Layer 4 of a small transformer language model trained on English Wikipedia (17 layers, counted from 0, width 96).
A neuron's activation on a vector x is GELU(weights . x), where the dot is the dot product.
The model reads these tokens: "are" " but" " p" "av" "ed" " the" " w" "ay" " for" " their" " first" " C" "D" " rele" "ase" " C" "urs" "es" " on" " T"

The vector x that enters this layer's MLP at each token. A number n stands for (n - 500) times 0.0064.
0 "are": 580 447 479 479 567 451 556 409 467 528 440 541 548 560 520 518 439 490 489 471 427 485 487 433 557 492 447 509 432 390 453 432 531 388 504 528 491 444 462 563 523 376 539 510 614 455 375 587 541 513 502 540 425 516 363 476 481 568 534 529 438 590 455 507 559 520 501 499 481 472 510 576 527 344 463 507 427 605 514 505 589 421 595 348 561 490 526 473 418 477 588 588 510 450 348 497
1 " but": 414 547 598 463 522 425 478 715 429 536 537 524 514 505 509 482 491 540 456 501 543 505 522 565 613 543 539 508 491 520 441 432 504 596 600 463 531 469 494 520 550 112 461 490 559 453 488 466 523 485 538 478 523 500 498 585 493 540 449 476 518 525 335 427 545 414 442 508 516 482 495 547 490 331 484 467 510 450 493 501 501 477 461 446 497 456 512 497 479 521 398 513 596 552 388 545
2 " p": 523 522 565 470 434 557 577 444 517 509 587 514 476 470 555 458 515 488 440 534 391 481 457 576 547 508 543 583 398 492 568 416 515 516 522 492 526 582 455 507 524 267 480 467 457 528 542 483 492 468 517 409 561 487 605 467 493 456 515 511 403 340 520 534 509 405 570 521 490 557 545 349 520 465 500 571 581 519 482 524 516 457 420 497 492 526 470 535 517 456 643 448 551 495 482 484
3 "av": 501 567 398 490 458 385 519 398 551 549 568 500 477 466 470 484 418 479 470 447 403 518 504 432 562 369 488 400 497 522 556 449 598 567 410 480 415 429 531 534 485 442 536 478 537 487 408 536 456 549 573 468 598 517 508 509 563 557 467 537 427 425 471 451 473 448 568 581 509 568 499 467 535 555 436 565 460 589 519 508 430 467 411 592 505 525 521 489 570 537 561 599 497 599 558 529
4 "ed": 530 533 468 500 479 585 485 452 517 546 500 437 480 539 566 547 555 530 529 415 461 550 491 462 576 553 478 433 354 492 534 493 477 479 531 464 477 427 561 612 415 84 587 528 541 513 557 490 518 513 554 412 423 532 551 471 513 495 507 494 476 545 462 402 363 458 472 489 555 455 528 525 514 390 458 495 515 456 478 521 451 507 504 463 502 437 557 504 546 530 518 444 521 490 515 513
5 " the": 424 517 556 546 474 428 490 540 479 518 536 548 494 478 475 431 467 586 465 497 552 493 506 515 560 558 539 502 408 590 518 561 497 603 584 544 519 430 519 510 519 24 482 415 632 460 520 497 449 539 509 427 456 596 440 536 524 529 541 468 485 459 416 511 495 515 428 485 501 545 468 640 484 240 529 529 538 482 475 510 406 485 550 554 529 456 479 488 471 539 528 461 506 452 463 518
6 " w": 428 479 563 497 497 503 531 635 520 477 482 492 531 469 472 527 419 512 465 558 443 487 444 348 580 535 629 555 431 546 546 377 459 548 455 619 518 584 596 356 472 364 459 509 428 488 543 477 478 503 563 576 421 521 563 499 533 487 499 516 559 410 494 459 495 448 450 481 468 478 551 450 449 422 435 554 593 513 497 507 489 539 507 489 518 468 438 489 407 584 416 589 545 543 528 521
7 "ay": 525 516 477 552 450 495 534 545 424 493 592 420 484 515 577 614 497 534 490 500 410 500 530 504 593 523 443 381 392 416 508 469 490 428 557 488 500 497 458 516 474 250 494 467 505 469 552 525 500 573 447 541 523 563 570 482 473 570 486 460 576 546 399 358 479 560 474 531 475 509 396 605 473 390 542 566 562 519 487 520 497 538 422 606 544 497 535 434 442 523 341 454 505 484 473 521
8 " for": 424 529 574 482 498 457 526 667 480 495 465 507 523 445 518 512 425 468 469 444 582 531 439 472 663 514 560 580 367 446 505 485 483 464 568 571 549 475 525 463 468 178 557 505 509 484 498 507 446 453 538 425 468 435 554 492 509 503 522 533 447 480 419 492 506 502 503 495 477 451 461 630 498 439 435 462 491 521 529 493 451 484 495 417 529 555 514 452 508 558 432 575 523 578 484 531
9 " their": 414 515 531 471 475 448 474 588 522 560 536 566 460 481 466 419 523 642 480 496 574 514 534 494 480 590 522 498 375 505 507 513 459 535 526 603 447 511 578 443 489 49 505 431 520 479 534 474 471 508 521 450 546 460 519 605 528 580 526 503 507 495 547 514 489 510 420 520 484 584 527 608 437 249 549 460 495 534 470 499 405 585 595 499 559 475 465 494 493 479 509 454 535 374 493 533
10 " first": 498 542 513 507 528 514 500 522 360 420 579 502 654 540 456 513 464 550 453 491 447 483 438 517 444 640 520 476 481 552 558 468 419 551 544 496 479 528 624 458 474 162 470 517 557 518 497 446 551 493 517 405 439 574 486 535 508 529 542 498 399 556 500 509 451 470 370 460 537 565 487 464 477 392 379 480 513 527 524 485 573 488 569 495 558 480 542 513 489 526 514 489 539 486 511 468
11 " C": 465 536 507 506 500 485 487 474 365 469 562 505 494 479 470 521 592 525 516 604 423 452 528 543 601 476 507 626 490 539 490 587 500 554 472 511 531 480 444 700 508 378 454 475 432 506 508 493 586 462 438 501 447 473 449 460 571 544 493 492 534 357 466 600 515 497 466 442 485 537 519 388 501 351 472 527 542 587 518 493 448 580 503 499 513 431 476 552 498 472 648 504 420 530 446 462
12 "D": 576 435 433 495 496 529 484 479 423 511 492 513 523 498 470 555 450 636 582 528 459 479 614 520 566 495 393 546 318 549 425 516 499 557 514 578 519 420 428 504 515 353 554 534 424 498 555 502 452 527 524 516 557 459 531 447 496 567 533 430 510 465 382 508 510 546 356 534 571 507 497 490 489 548 411 548 512 472 513 453 585 592 403 423 524 490 549 477 488 514 580 522 434 429 546 333
13 " rele": 550 501 522 575 455 571 444 503 499 522 540 477 536 511 515 501 539 523 483 497 562 465 479 491 475 333 567 426 377 586 558 494 496 453 514 457 532 678 426 479 501 516 492 504 503 474 439 547 489 473 524 461 462 394 498 519 499 546 514 558 567 503 561 461 545 513 547 462 459 689 496 498 451 211 436 471 568 289 491 476 625 458 421 413 502 420 550 529 574 469 445 575 421 522 433 538
14 "ase": 545 513 481 490 593 491 534 454 427 476 477 494 578 511 590 533 459 583 503 497 439 506 492 512 577 503 402 452 345 446 472 412 526 431 549 503 466 442 512 374 540 214 515 476 614 444 498 521 448 466 482 503 489 453 561 419 462 508 508 496 487 609 371 475 507 520 516 614 486 587 489 553 519 290 505 474 466 473 521 551 561 545 415 516 544 473 534 481 422 476 369 650 558 513 502 465
15 " C": 482 538 509 502 509 484 485 459 364 466 555 502 494 478 474 522 601 525 521 608 423 450 521 549 592 463 506 626 480 539 485 573 500 542 476 514 525 486 449 708 506 391 453 477 438 505 506 489 588 459 435 511 443 479 455 463 574 537 491 490 540 353 478 607 517 496 469 435 490 528 521 386 504 371 470 530 536 582 522 495 456 574 496 499 510 433 477 554 493 474 652 513 407 519 455 464
16 "urs": 400 570 437 473 497 441 547 575 592 419 505 447 516 536 502 537 429 548 458 507 440 475 515 512 525 450 621 441 470 390 495 631 470 455 484 464 475 452 419 382 486 380 501 455 632 507 508 550 522 442 493 536 531 503 497 582 520 570 471 509 526 576 404 530 455 539 464 501 478 423 549 584 478 295 547 518 435 408 523 469 558 497 481 582 549 369 551 492 540 526 584 517 431 439 639 508
17 "es": 550 548 475 459 569 466 532 543 576 445 513 466 475 484 524 529 519 515 466 459 397 467 543 494 628 472 481 450 514 323 488 521 424 484 564 469 446 547 518 482 452 250 544 578 539 516 479 511 546 448 516 495 506 521 448 502 473 521 508 474 505 592 635 432 436 478 475 500 538 499 592 444 525 177 576 539 433 538 570 549 536 482 429 468 501 446 527 513 452 462 558 454 518 435 485 450
18 " on": 473 512 480 458 543 454 500 554 522 571 593 520 505 483 502 476 422 441 502 464 608 532 516 542 537 426 595 646 400 493 509 464 484 401 525 518 509 553 587 459 466 164 565 508 514 501 510 470 414 473 453 391 560 489 662 465 467 518 504 498 506 495 674 396 538 578 533 477 473 517 506 591 475 206 515 539 478 424 456 542 499 454 485 502 474 496 556 450 524 512 336 450 486 523 581 483
19 " T": 506 582 503 484 550 486 494 647 309 420 477 479 538 487 560 532 549 539 449 515 472 522 535 519 623 584 517 493 363 527 483 510 493 509 407 513 543 439 574 511 510 407 503 434 506 507 501 469 555 521 472 476 476 480 504 499 576 498 474 519 455 356 589 618 498 511 491 424 520 571 472 433 522 418 529 521 517 519 508 478 530 505 471 470 548 504 432 535 487 486 470 499 504 461 528 393

Each question shows the input weights of one neuron of the MLP. A number n stands for (n - 500) times 0.001.

n179: 505 517 510 511 499 509 506 510 508 501 498 507 511 516 503 509 500 502 505 516 502 519 502 503 513 504 507 505 509 501 500 510 512 504 512 502 481 507 508 508 502 501 511 515 498 504 511 528 500 504 517 512 500 503 502 505 508 512 518 511 503 501 498 506 503 501 507 499 499 509 500 513 518 503 513 505 514 503 498 498 512 508 497 495 515 511 519 514 505 504 507 504 525 510 510 499
On which token does it fire most, and how strongly? 8 " for", at about 0.014

n225: 358 411 589 548 554 404 409 403 445 539 501 512 557 399 469 507 593 434 449 611 552 567 517 423 411 369 639 576 554 301 520 491 594 350 588 436 488 439 467 301 730 516 567 361 482 399 414 435 536 453 491 493 410 502 553 611 391 422 376 425 435 434 517 769 633 638 537 584 500 430 633 370 432 617 610 397 504 251 504 697 369 563 557 543 458 604 565 383 665 593 488 653 553 478 446 433
It fires most on token 16 "urs"

n145: 483 550 426 469 443 475 443 447 488 493 532 551 435 376 430 544 569 666 616 473 446 414 439 595 449 525 531 437 486 486 471 483 511 450 507 498 645 604 482 472 474 490 428 520 464 419 439 530 532 561 572 399 477 511 562 514 499 515 572 539 382 570 547 540 457 517 478 408 505 594 511 495 441 545 442 514 506 522 555 564 557 568 569 470 529 509 444 385 459 496 484 476 480 480 515 530
Its two highest activations, in order, are on tokens 10 " first", 9 " their"

n6: 500 526 552 473 493 475 475 500 499 517 480 488 470 494 498 499 485 501 484 502 514 519 487 503 495 510 473 488 488 493 496 508 512 471 483 480 460 497 475 506 476 505 545 509 509 474 506 481 505 516 531 525 467 511 493 463 496 487 529 481 500 516 509 529 521 496 481 478 495 495 515 482 458 491 532 510 529 487 468 486 511 510 481 501 475 493 461 527 512 499 490 500 499 549 515 485
On which token does it fire most, and how strongly? 19 " T", at about 0.022

n239: 351 496 592 460 606 693 466 459 355 548 460 653 403 524 411 556 518 487 479 459 561 578 399 505 548 357 454 425 605 455 773 631 373 433 485 534 434 526 491 306 452 522 665 386 478 442 720 478 533 454 453 447 381 580 546 581 793 642 324 439 637 414 524 634 466 582 565 486 333 588 420 374 457 525 649 565 564 238 310 467 429 517 569 530 468 661 492 456 388 562 476 533 525 497 498 347
On which token does it fire most, and how strongly? 19 " T", at about 0.26

n144: 505 500 511 505 501 490 480 500 502 511 500 500 494 503 504 505 506 513 508 489 506 513 499 500 499 505 488 507 495 495 507 501 506 498 502 494 500 498 486 495 496 500 513 514 504 492 505 494 517 506 516 509 489 506 504 495 508 505 501 491 494 507 511 515 505 500 496 499 492 503 498 497 494 496 507 504 520 493 491 502 504 500 493 505 499 507 478 508 503 507 504 501 504 518 514 503
It fires most on token 4 "ed"

n24: 477 500 419 422 499 496 448 522 496 467 467 527 481 499 495 496 478 508 533 498 469 590 479 523 537 469 475 517 523 504 526 478 457 462 487 426 436 494 458 496 494 490 527 443 515 441 543 539 520 481 557 575 473 499 506 469 476 519 565 495 485 527 486 529 531 468 505 435 477 525 519 495 373 499 520 503 557 470 535 494 501 505 474 486 562 511 407 464 539 534 527 466 503 504 512 522
On which token does it fire most, and how strongly? 16 "urs", at about 0.1

n108: 493 503 487 497 498 502 491 494 497 486 498 492 498 497 500 496 493 491 486 492 494 481 494 492 494 495 497 496 500 498 493 492 491 499 499 496 502 500 501 494 495 497 488 495 496 490 491 485 490 495 484 492 497 489 500 498 500 498 487 495 496 492 491 492 492 494 498 495 486 500 494 498 492 500 491 499 487 497 496 494 499 493 498 502 490 496 497 488 493 496 499 489 495 491 488 495
It fires most on token 10 " first"

n188: 374 803 521 554 567 309 604 455 407 557 627 525 466 431 525 398 657 583 592 484 435 577 560 506 563 690 390 489 557 451 477 454 582 437 469 312 455 603 465 439 419 548 447 563 455 553 569 592 452 560 524 645 347 562 517 501 436 317 535 487 288 666 364 547 432 596 427 383 490 550 515 514 542 582 545 554 587 435 586 534 424 731 383 609 463 414 438 729 595 467 469 366 649 439 277 379
On which token does it fire most, and how strongly? 7 "ay", at about 0.23

n186: 601 645 528 401 549 499 446 456 530 502 432 523 397 571 475 523 566 476 551 497 457 446 486 439 496 478 515 483 531 516 479 531 450 415 512 512 420 522 440 478 506 484 494 465 499 460 528 473 470 552 487 420 444 490 546 529 399 564 534 508 551 430 527 560 484 514 385 605 565 495 446 480 460 509 540 575 526 454 400 513 459 497 446 496 458 529 383 507 505 472 467 542 450 483 513 483
It fires most on token 12 "D"

n7: 634 456 670 566 563 391 465 339 634 559 450 546 387 485 424 506 524 496 550 553 454 400 520 553 423 442 577 522 511 533 409 561 508 394 525 455 491 591 549 517 383 456 520 516 455 465 523 344 550 486 441 581 495 576 540 419 541 445 493 469 525 426 575 558 419 625 505 565 625 460 455 415 304 592 556 532 494 465 449 544 426 433 423 531 556 683 456 576 530 382 538 473 548 519 420 516
Its two highest activations, in order, are on tokens 2 " p", 15 " C"

n194: 395 377 461 500 477 499 555 429 605 544 387 500 324 535 384 522 371 583 455 551 501 549 362 605 449 544 410 643 630 652 559 526 513 594 352 476 439 675 340 569 426 477 640 405 421 433 547 408 514 629 433 426 354 393 533 481 561 468 557 656 467 584 567 637 494 458 618 461 439 458 623 447 289 589 637 335 436 388 454 555 687 481 714 705 597 490 513 439 466 521 489 426 707 430 265 627
On which token does it fire most, and how strongly? 9 " their", at about 0.12

n94: 571 582 510 356 434 483 380 446 518 454 543 575 416 579 751 535 636 412 618 554 266 654 585 337 282 423 355 665 467 337 387 410 426 451 546 446 266 454 420 702 443 444 589 461 415 693 367 329 376 455 443 565 504 582 601 612 522 391 571 694 750 500 763 701 524 572 550 509 369 531 693 461 556 707 369 498 673 315 519 365 595 444 442 448 577 709 336 262 391 533 358 423 520 577 522 448
Its two highest activations, in order, are on tokens 2 " p", 18 " on"

n32: 129 589 671 360 481 681 468 542 601 600 327 428 634 602 370 427 443 388 332 603 645 352 515 484 433 631 422 573 750 324 572 639 344 747 425 578 508 497 451 282 658 648 578 385 377 501 609 430 520 408 432 471 497 489 772 530 568 645 235 476 553 459 502 596 627 559 678 410 548 577 488 602 475 559 548 354 519 400 466 385 816 512 526 423 602 375 317 508 419 693 477 392 589 705 228 345
It fires most on token 6 " w"

n232: 493 644 538 456 477 523 513 465 521 502 507 508 471 477 499 508 487 448 497 586 471 528 462 516 535 475 509 467 483 490 467 550 497 498 473 521 496 572 530 489 559 505 563 543 489 448 480 471 518 478 491 489 452 512 538 479 494 506 511 450 499 552 465 499 561 441 417 484 493 499 461 531 487 490 573 522 487 469 450 401 468 555 483 487 486 533 441 550 552 450 491 518 500 501 514 518
On which token does it fire most, and how strongly? 16 "urs", at about 0.053

n169: 198 461 574 411 481 452 388 486 632 463 507 550 619 489 357 483 433 365 390 454 710 439 293 434 438 299 671 420 527 612 642 495 416 516 491 493 544 631 519 443 469 548 439 558 464 417 394 361 389 661 475 475 404 459 649 468 690 443 172 527 480 475 345 734 694 420 350 407 532 580 565 494 439 766 574 343 426 475 434 616 552 572 514 600 619 487 601 584 462 750 515 649 485 688 629 556
It fires most on token 6 " w"

n148: 326 415 474 604 610 466 339 504 575 472 508 515 405 564 510 687 418 645 533 595 552 598 560 490 330 616 623 395 629 541 478 692 459 493 436 480 510 480 556 430 650 702 428 416 445 651 656 482 503 459 563 607 507 551 449 534 515 573 629 466 477 509 523 536 540 457 384 458 311 399 509 400 416 473 482 177 547 318 555 299 397 498 516 477 453 532 520 479 422 578 549 330 387 731 519 574
On which token does it fire most, and how strongly? 16 "urs", at about 0.22

n45: 440 235 506 333 465 365 564 391 488 596 334 692 338 451 368 372 475 641 593 630 723 365 287 681 381 393 352 503 855 555 465 554 530 515 413 518 503 511 527 426 662 632 456 406 339 559 404 482 497 695 596 484 404 373 467 404 531 502 420 749 342 426 418 721 797 755 742 492 501 599 403 416 460 544 520 294 341 460 454 503 462 542 486 509 448 429 513 554 724 664 554 629 730 351 356 793
It fires most on token 3 "av"

n231: 510 515 516 507 505 505 507 510 505 512 502 500 497 508 505 499 499 501 510 503 510 517 503 505 506 498 514 505 510 504 498 507 497 504 507 502 499 507 505 506 503 504 522 500 502 504 518 520 495 516 508 517 493 502 505 495 514 519 533 511 506 521 495 510 512 501 507 500 507 500 509 495 508 503 510 520 518 512 499 509 512 513 506 503 513 496 508 510 503 490 504 506 513 512 505 505
It fires most on token 6 " w"

n127: 509 483 645 213 655 514 439 463 648 558 485 382 553 570 369 437 561 599 449 602 726 643 591 442 527 477 388 481 612 374 554 502 474 587 569 462 559 461 490 409 403 510 532 633 280 488 412 411 528 458 408 370 406 530 586 391 572 463 511 370 447 524 410 535 640 561 598 300 552 367 508 486 530 588 501 413 544 510 297 557 486 280 478 586 516 522 419 641 634 777 531 509 572 596 479 521
On which three tokens does it fire most, strongest first? 8 " for", 1 " but", 18 " on"

n237: 518 571 582 467 528 412 491 440 433 493 461 597 342 456 498 524 471 361 533 609 481 430 495 499 440 359 467 526 483 503 458 588 487 441 445 542 509 555 440 448 493 473 614 544 487 492 493 404 523 467 532 555 354 569 565 493 499 428 462 390 441 583 439 436 492 457 448 523 497 480 568 495 394 534 528 554 513 491 466 524 475 527 486 426 540 572 412 608 608 454 477 439 464 479 523 536
On which token does it fire most, and how strongly? 15 " C", at about 0.042

n54: 500 508 499 502 499 501 502 500 509 494 502 499 503 493 499 505 497 509 508 513 487 502 499 495 507 504 495 504 497 495 505 505 514 500 511 496 496 500 505 500 506 501 501 516 496 493 500 505 503 496 503 499 500 509 505 499 504 498 489 500 495 498 502 504 497 496 500 493 492 509 491 511 513 500 508 501 511 497 488 497 501 501 498 497 507 512 508 505 501 510 501 502 506 498 503 504
It fires most on token 7 "ay"

n219: 491 497 495 504 498 500 497 496 496 488 492 490 488 492 501 503 493 492 494 505 490 489 494 493 492 495 497 498 502 501 497 501 501 501 501 492 500 490 501 495 493 496 496 510 499 488 500 492 474 493 486 500 492 496 504 493 502 491 481 494 494 505 490 495 494 496 500 493 481 501 491 491 493 500 502 505 492 502 496 496 498 491 498 492 495 499 500 497 499 501 498 487 497 491 493 490
Its two highest activations, in order, are on tokens 7 "ay", 14 "ase"

n73: 507 468 534 458 432 412 515 499 547 602 361 543 468 635 540 471 504 485 540 298 473 512 457 393 257 454 402 426 518 427 556 461 526 294 534 438 497 482 490 459 440 532 480 436 580 481 606 440 395 478 702 425 454 556 405 532 446 379 488 472 393 636 626 514 616 554 439 567 578 561 602 566 424 523 775 453 485 409 435 545 476 316 484 634 474 667 601 579 548 645 427 409 497 640 504 626
It fires most on token 18 " on"

n208: 505 506 518 505 502 501 507 501 503 501 501 491 500 502 505 504 501 493 500 511 504 502 502 501 502 500 510 502 508 503 501 506 507 509 502 502 491 498 506 502 503 498 507 517 498 513 507 515 486 503 501 509 499 506 505 501 504 505 510 497 501 503 493 501 509 502 504 500 493 498 496 498 513 501 502 508 504 507 493 495 506 502 506 502 504 502 521 507 499 496 499 501 511 506 503 498
It fires most on token 6 " w"

n118: 546 514 461 403 471 480 412 525 512 530 332 628 587 681 683 552 506 544 652 564 381 630 504 409 435 314 323 557 538 370 493 492 497 514 467 457 436 564 574 641 337 548 538 422 508 800 302 271 466 374 347 533 642 610 569 367 566 302 515 430 583 503 544 562 618 400 596 459 446 696 609 437 485 582 480 463 516 407 627 340 526 352 477 447 651 666 398 290 378 479 490 469 480 547 508 635
It fires most on token 3 "av"

n176: 505 501 496 501 501 505 493 497 500 501 509 523 511 510 510 508 504 502 505 494 504 498 511 501 508 501 495 507 492 502 504 497 500 503 505 506 521 509 499 500 523 505 505 496 505 512 498 505 524 498 510 503 505 498 500 501 501 512 493 510 510 503 510 496 501 505 502 500 521 504 501 511 500 498 497 497 500 494 512 506 492 500 504 510 510 508 499 505 500 518 505 500 504 491 506 507
On which token does it fire most, and how strongly? 13 " rele", at about 0.014

n88: 516 625 480 523 494 517 513 507 508 578 543 493 441 446 530 356 532 448 524 480 439 508 431 442 511 511 493 510 577 511 490 515 500 487 451 456 514 603 520 415 495 430 538 521 487 530 561 500 477 529 427 431 415 463 583 513 588 561 513 420 428 551 398 573 525 384 432 529 481 526 470 503 437 567 551 550 455 512 508 461 462 537 391 383 497 480 424 567 516 478 457 363 512 429 486 507
Its two highest activations, in order, are on tokens 2 " p", 9 " their"

n187: 507 533 500 481 493 491 478 490 504 504 504 519 493 486 507 486 499 505 500 489 510 490 495 495 507 526 481 495 486 479 498 494 506 492 498 507 510 501 489 487 495 500 501 511 508 490 484 480 539 514 522 502 489 511 488 487 473 491 499 494 506 492 515 515 520 494 486 500 487 499 486 506 502 499 506 502 495 473 472 505 496 510 486 508 490 506 484 514 507 517 509 505 481 524 509 507
Its two highest activations, in order, are on tokens 19 " T", 5 " the"

n128: 512 612 495 522 540 542 475 450 607 541 460 461 442 454 502 428 483 448 462 498 469 509 440 514 498 487 482 501 551 481 527 559 421 596 433 401 528 548 400 483 440 536 420 535 631 507 481 537 480 532 491 496 483 562 497 436 522 475 436 470 377 495 473 561 519 465 567 449 685 435 489 404 398 516 625 544 501 565 461 550 441 461 551 635 538 344 471 494 563 422 512 462 530 597 434 570
On which three tokens does it fire most, strongest first? 3 "av", 2 " p", 16 "urs"

n216: 390 499 530 436 492 427 484 523 562 425 435 552 438 483 571 521 473 481 484 534 313 522 518 490 516 496 346 511 538 642 539 457 501 491 530 397 568 408 452 531 496 513 566 462 544 453 467 435 539 459 576 583 458 547 515 385 507 378 531 355 343 500 501 549 601 568 491 451 593 544 666 464 395 508 721 556 507 467 478 478 490 424 477 518 538 617 490 479 590 417 468 551 524 564 436 576
It fires most on token 2 " p"

n92: 685 538 546 507 641 622 407 540 508 417 425 522 441 482 438 559 519 473 530 501 368 498 663 372 282 582 559 596 523 410 496 502 339 313 514 565 410 597 505 414 550 484 565 371 256 408 590 434 532 587 498 471 462 568 522 465 468 615 559 472 520 550 442 615 464 619 278 598 378 381 626 477 518 591 502 586 589 311 363 426 453 462 404 497 542 859 508 518 547 549 428 552 485 471 472 387
On which three tokens does it fire most, strongest first? 12 "D", 6 " w", 7 "ay"

n170: 531 578 573 336 535 509 500 541 509 442 490 522 475 484 460 518 430 401 417 426 575 532 525 424 576 450 522 491 537 589 501 556 408 401 563 428 539 464 365 411 536 502 463 554 557 533 474 408 466 464 491 662 409 696 586 427 516 461 603 493 586 522 563 512 548 548 435 445 517 496 516 365 505 579 566 493 403 408 420 505 504 480 514 617 617 551 382 593 468 514 412 593 499 563 535 608
On which token does it fire most, and how strongly? 6 " w", at about 0.21

n111: 488 364 692 376 463 501 480 355 608 577 423 661 664 563 438 526 384 285 373 465 711 494 383 704 398 538 429 502 745 564 470 680 415 715 313 495 484 445 497 308 600 749 460 516 577 348 688 167 434 619 428 475 470 432 725 521 652 328 238 574 351 438 389 672 440 518 368 427 486 535 685 513 570 620 542 347 519 361 390 497 459 559 518 352 608 400 362 561 448 664 518 621 784 584 466 483
It fires most on token 6 " w"

n204: 435 577 758 499 556 472 347 424 604 430 442 471 591 327 350 523 602 549 500 617 637 466 555 569 414 404 461 633 616 618 560 567 408 536 479 486 421 489 330 567 629 645 334 381 397 537 525 495 375 545 510 553 548 553 512 584 687 472 297 694 494 544 395 453 702 562 612 625 786 494 436 471 557 533 644 512 347 340 371 709 684 384 316 402 590 621 321 427 394 571 223 335 470 623 363 513
Its two highest activations, in order, are on tokens 13 " rele", 1 " but"

n175: 580 546 445 436 523 513 432 510 506 550 491 556 455 493 518 455 474 541 533 421 545 540 499 503 540 518 534 477 531 480 502 498 422 490 477 478 519 534 457 512 476 493 499 394 502 489 489 544 528 540 555 550 455 509 503 471 441 550 567 514 522 512 501 528 557 482 469 474 530 485 531 492 468 504 461 483 521 491 512 557 538 518 484 501 509 484 459 474 508 501 527 480 490 587 520 513
On which three tokens does it fire most, strongest first? 13 " rele", 0 "are", 4 "ed"

n223: 479 493 559 312 420 272 412 438 509 656 448 698 381 496 528 441 399 477 486 502 663 416 553 471 606 629 499 712 680 500 431 624 348 710 469 367 516 553 483 538 440 499 452 440 379 531 577 570 406 554 546 328 353 579 546 436 762 449 545 445 585 392 578 632 587 541 714 469 536 415 303 434 333 549 646 506 525 530 318 438 324 431 691 493 539 665 385 417 518 465 415 549 534 575 499 611
It fires most on token 5 " the"

n150: 525 423 618 533 537 690 547 461 567 359 569 614 562 530 530 581 635 480 544 550 478 286 425 379 308 545 331 498 512 635 435 584 429 499 583 479 441 543 425 544 693 515 548 546 520 418 697 497 519 493 500 347 553 721 567 468 414 556 338 600 448 425 469 607 524 641 471 472 398 404 433 459 407 615 656 162 515 340 326 480 566 347 495 719 583 463 549 466 490 523 509 671 433 655 373 483
It fires most on token 13 " rele"

n37: 488 443 469 419 437 542 490 558 601 558 355 472 596 422 530 487 531 431 372 438 563 441 421 509 447 586 521 522 470 535 498 700 497 566 492 525 431 474 410 484 503 517 499 516 384 498 681 541 570 550 580 549 355 432 610 408 582 462 269 518 455 429 460 503 504 522 450 545 520 613 578 486 473 498 617 649 412 403 322 538 464 475 668 541 575 496 415 444 415 406 335 480 642 490 428 533
It fires most on token 6 " w"

n159: 426 449 394 520 614 368 460 487 774 433 341 480 450 416 338 546 420 451 85 434 434 569 543 728 266 424 613 442 696 598 433 605 558 708 557 451 682 382 557 582 854 649 603 611 275 350 574 454 573 702 503 331 450 490 620 503 667 703 411 383 717 346 577 702 642 509 836 745 582 634 338 466 358 514 538 369 556 335 229 380 533 247 717 618 547 769 464 249 627 381 591 543 328 657 489 593
Its two highest activations, in order, are on tokens 3 "av", 13 " rele"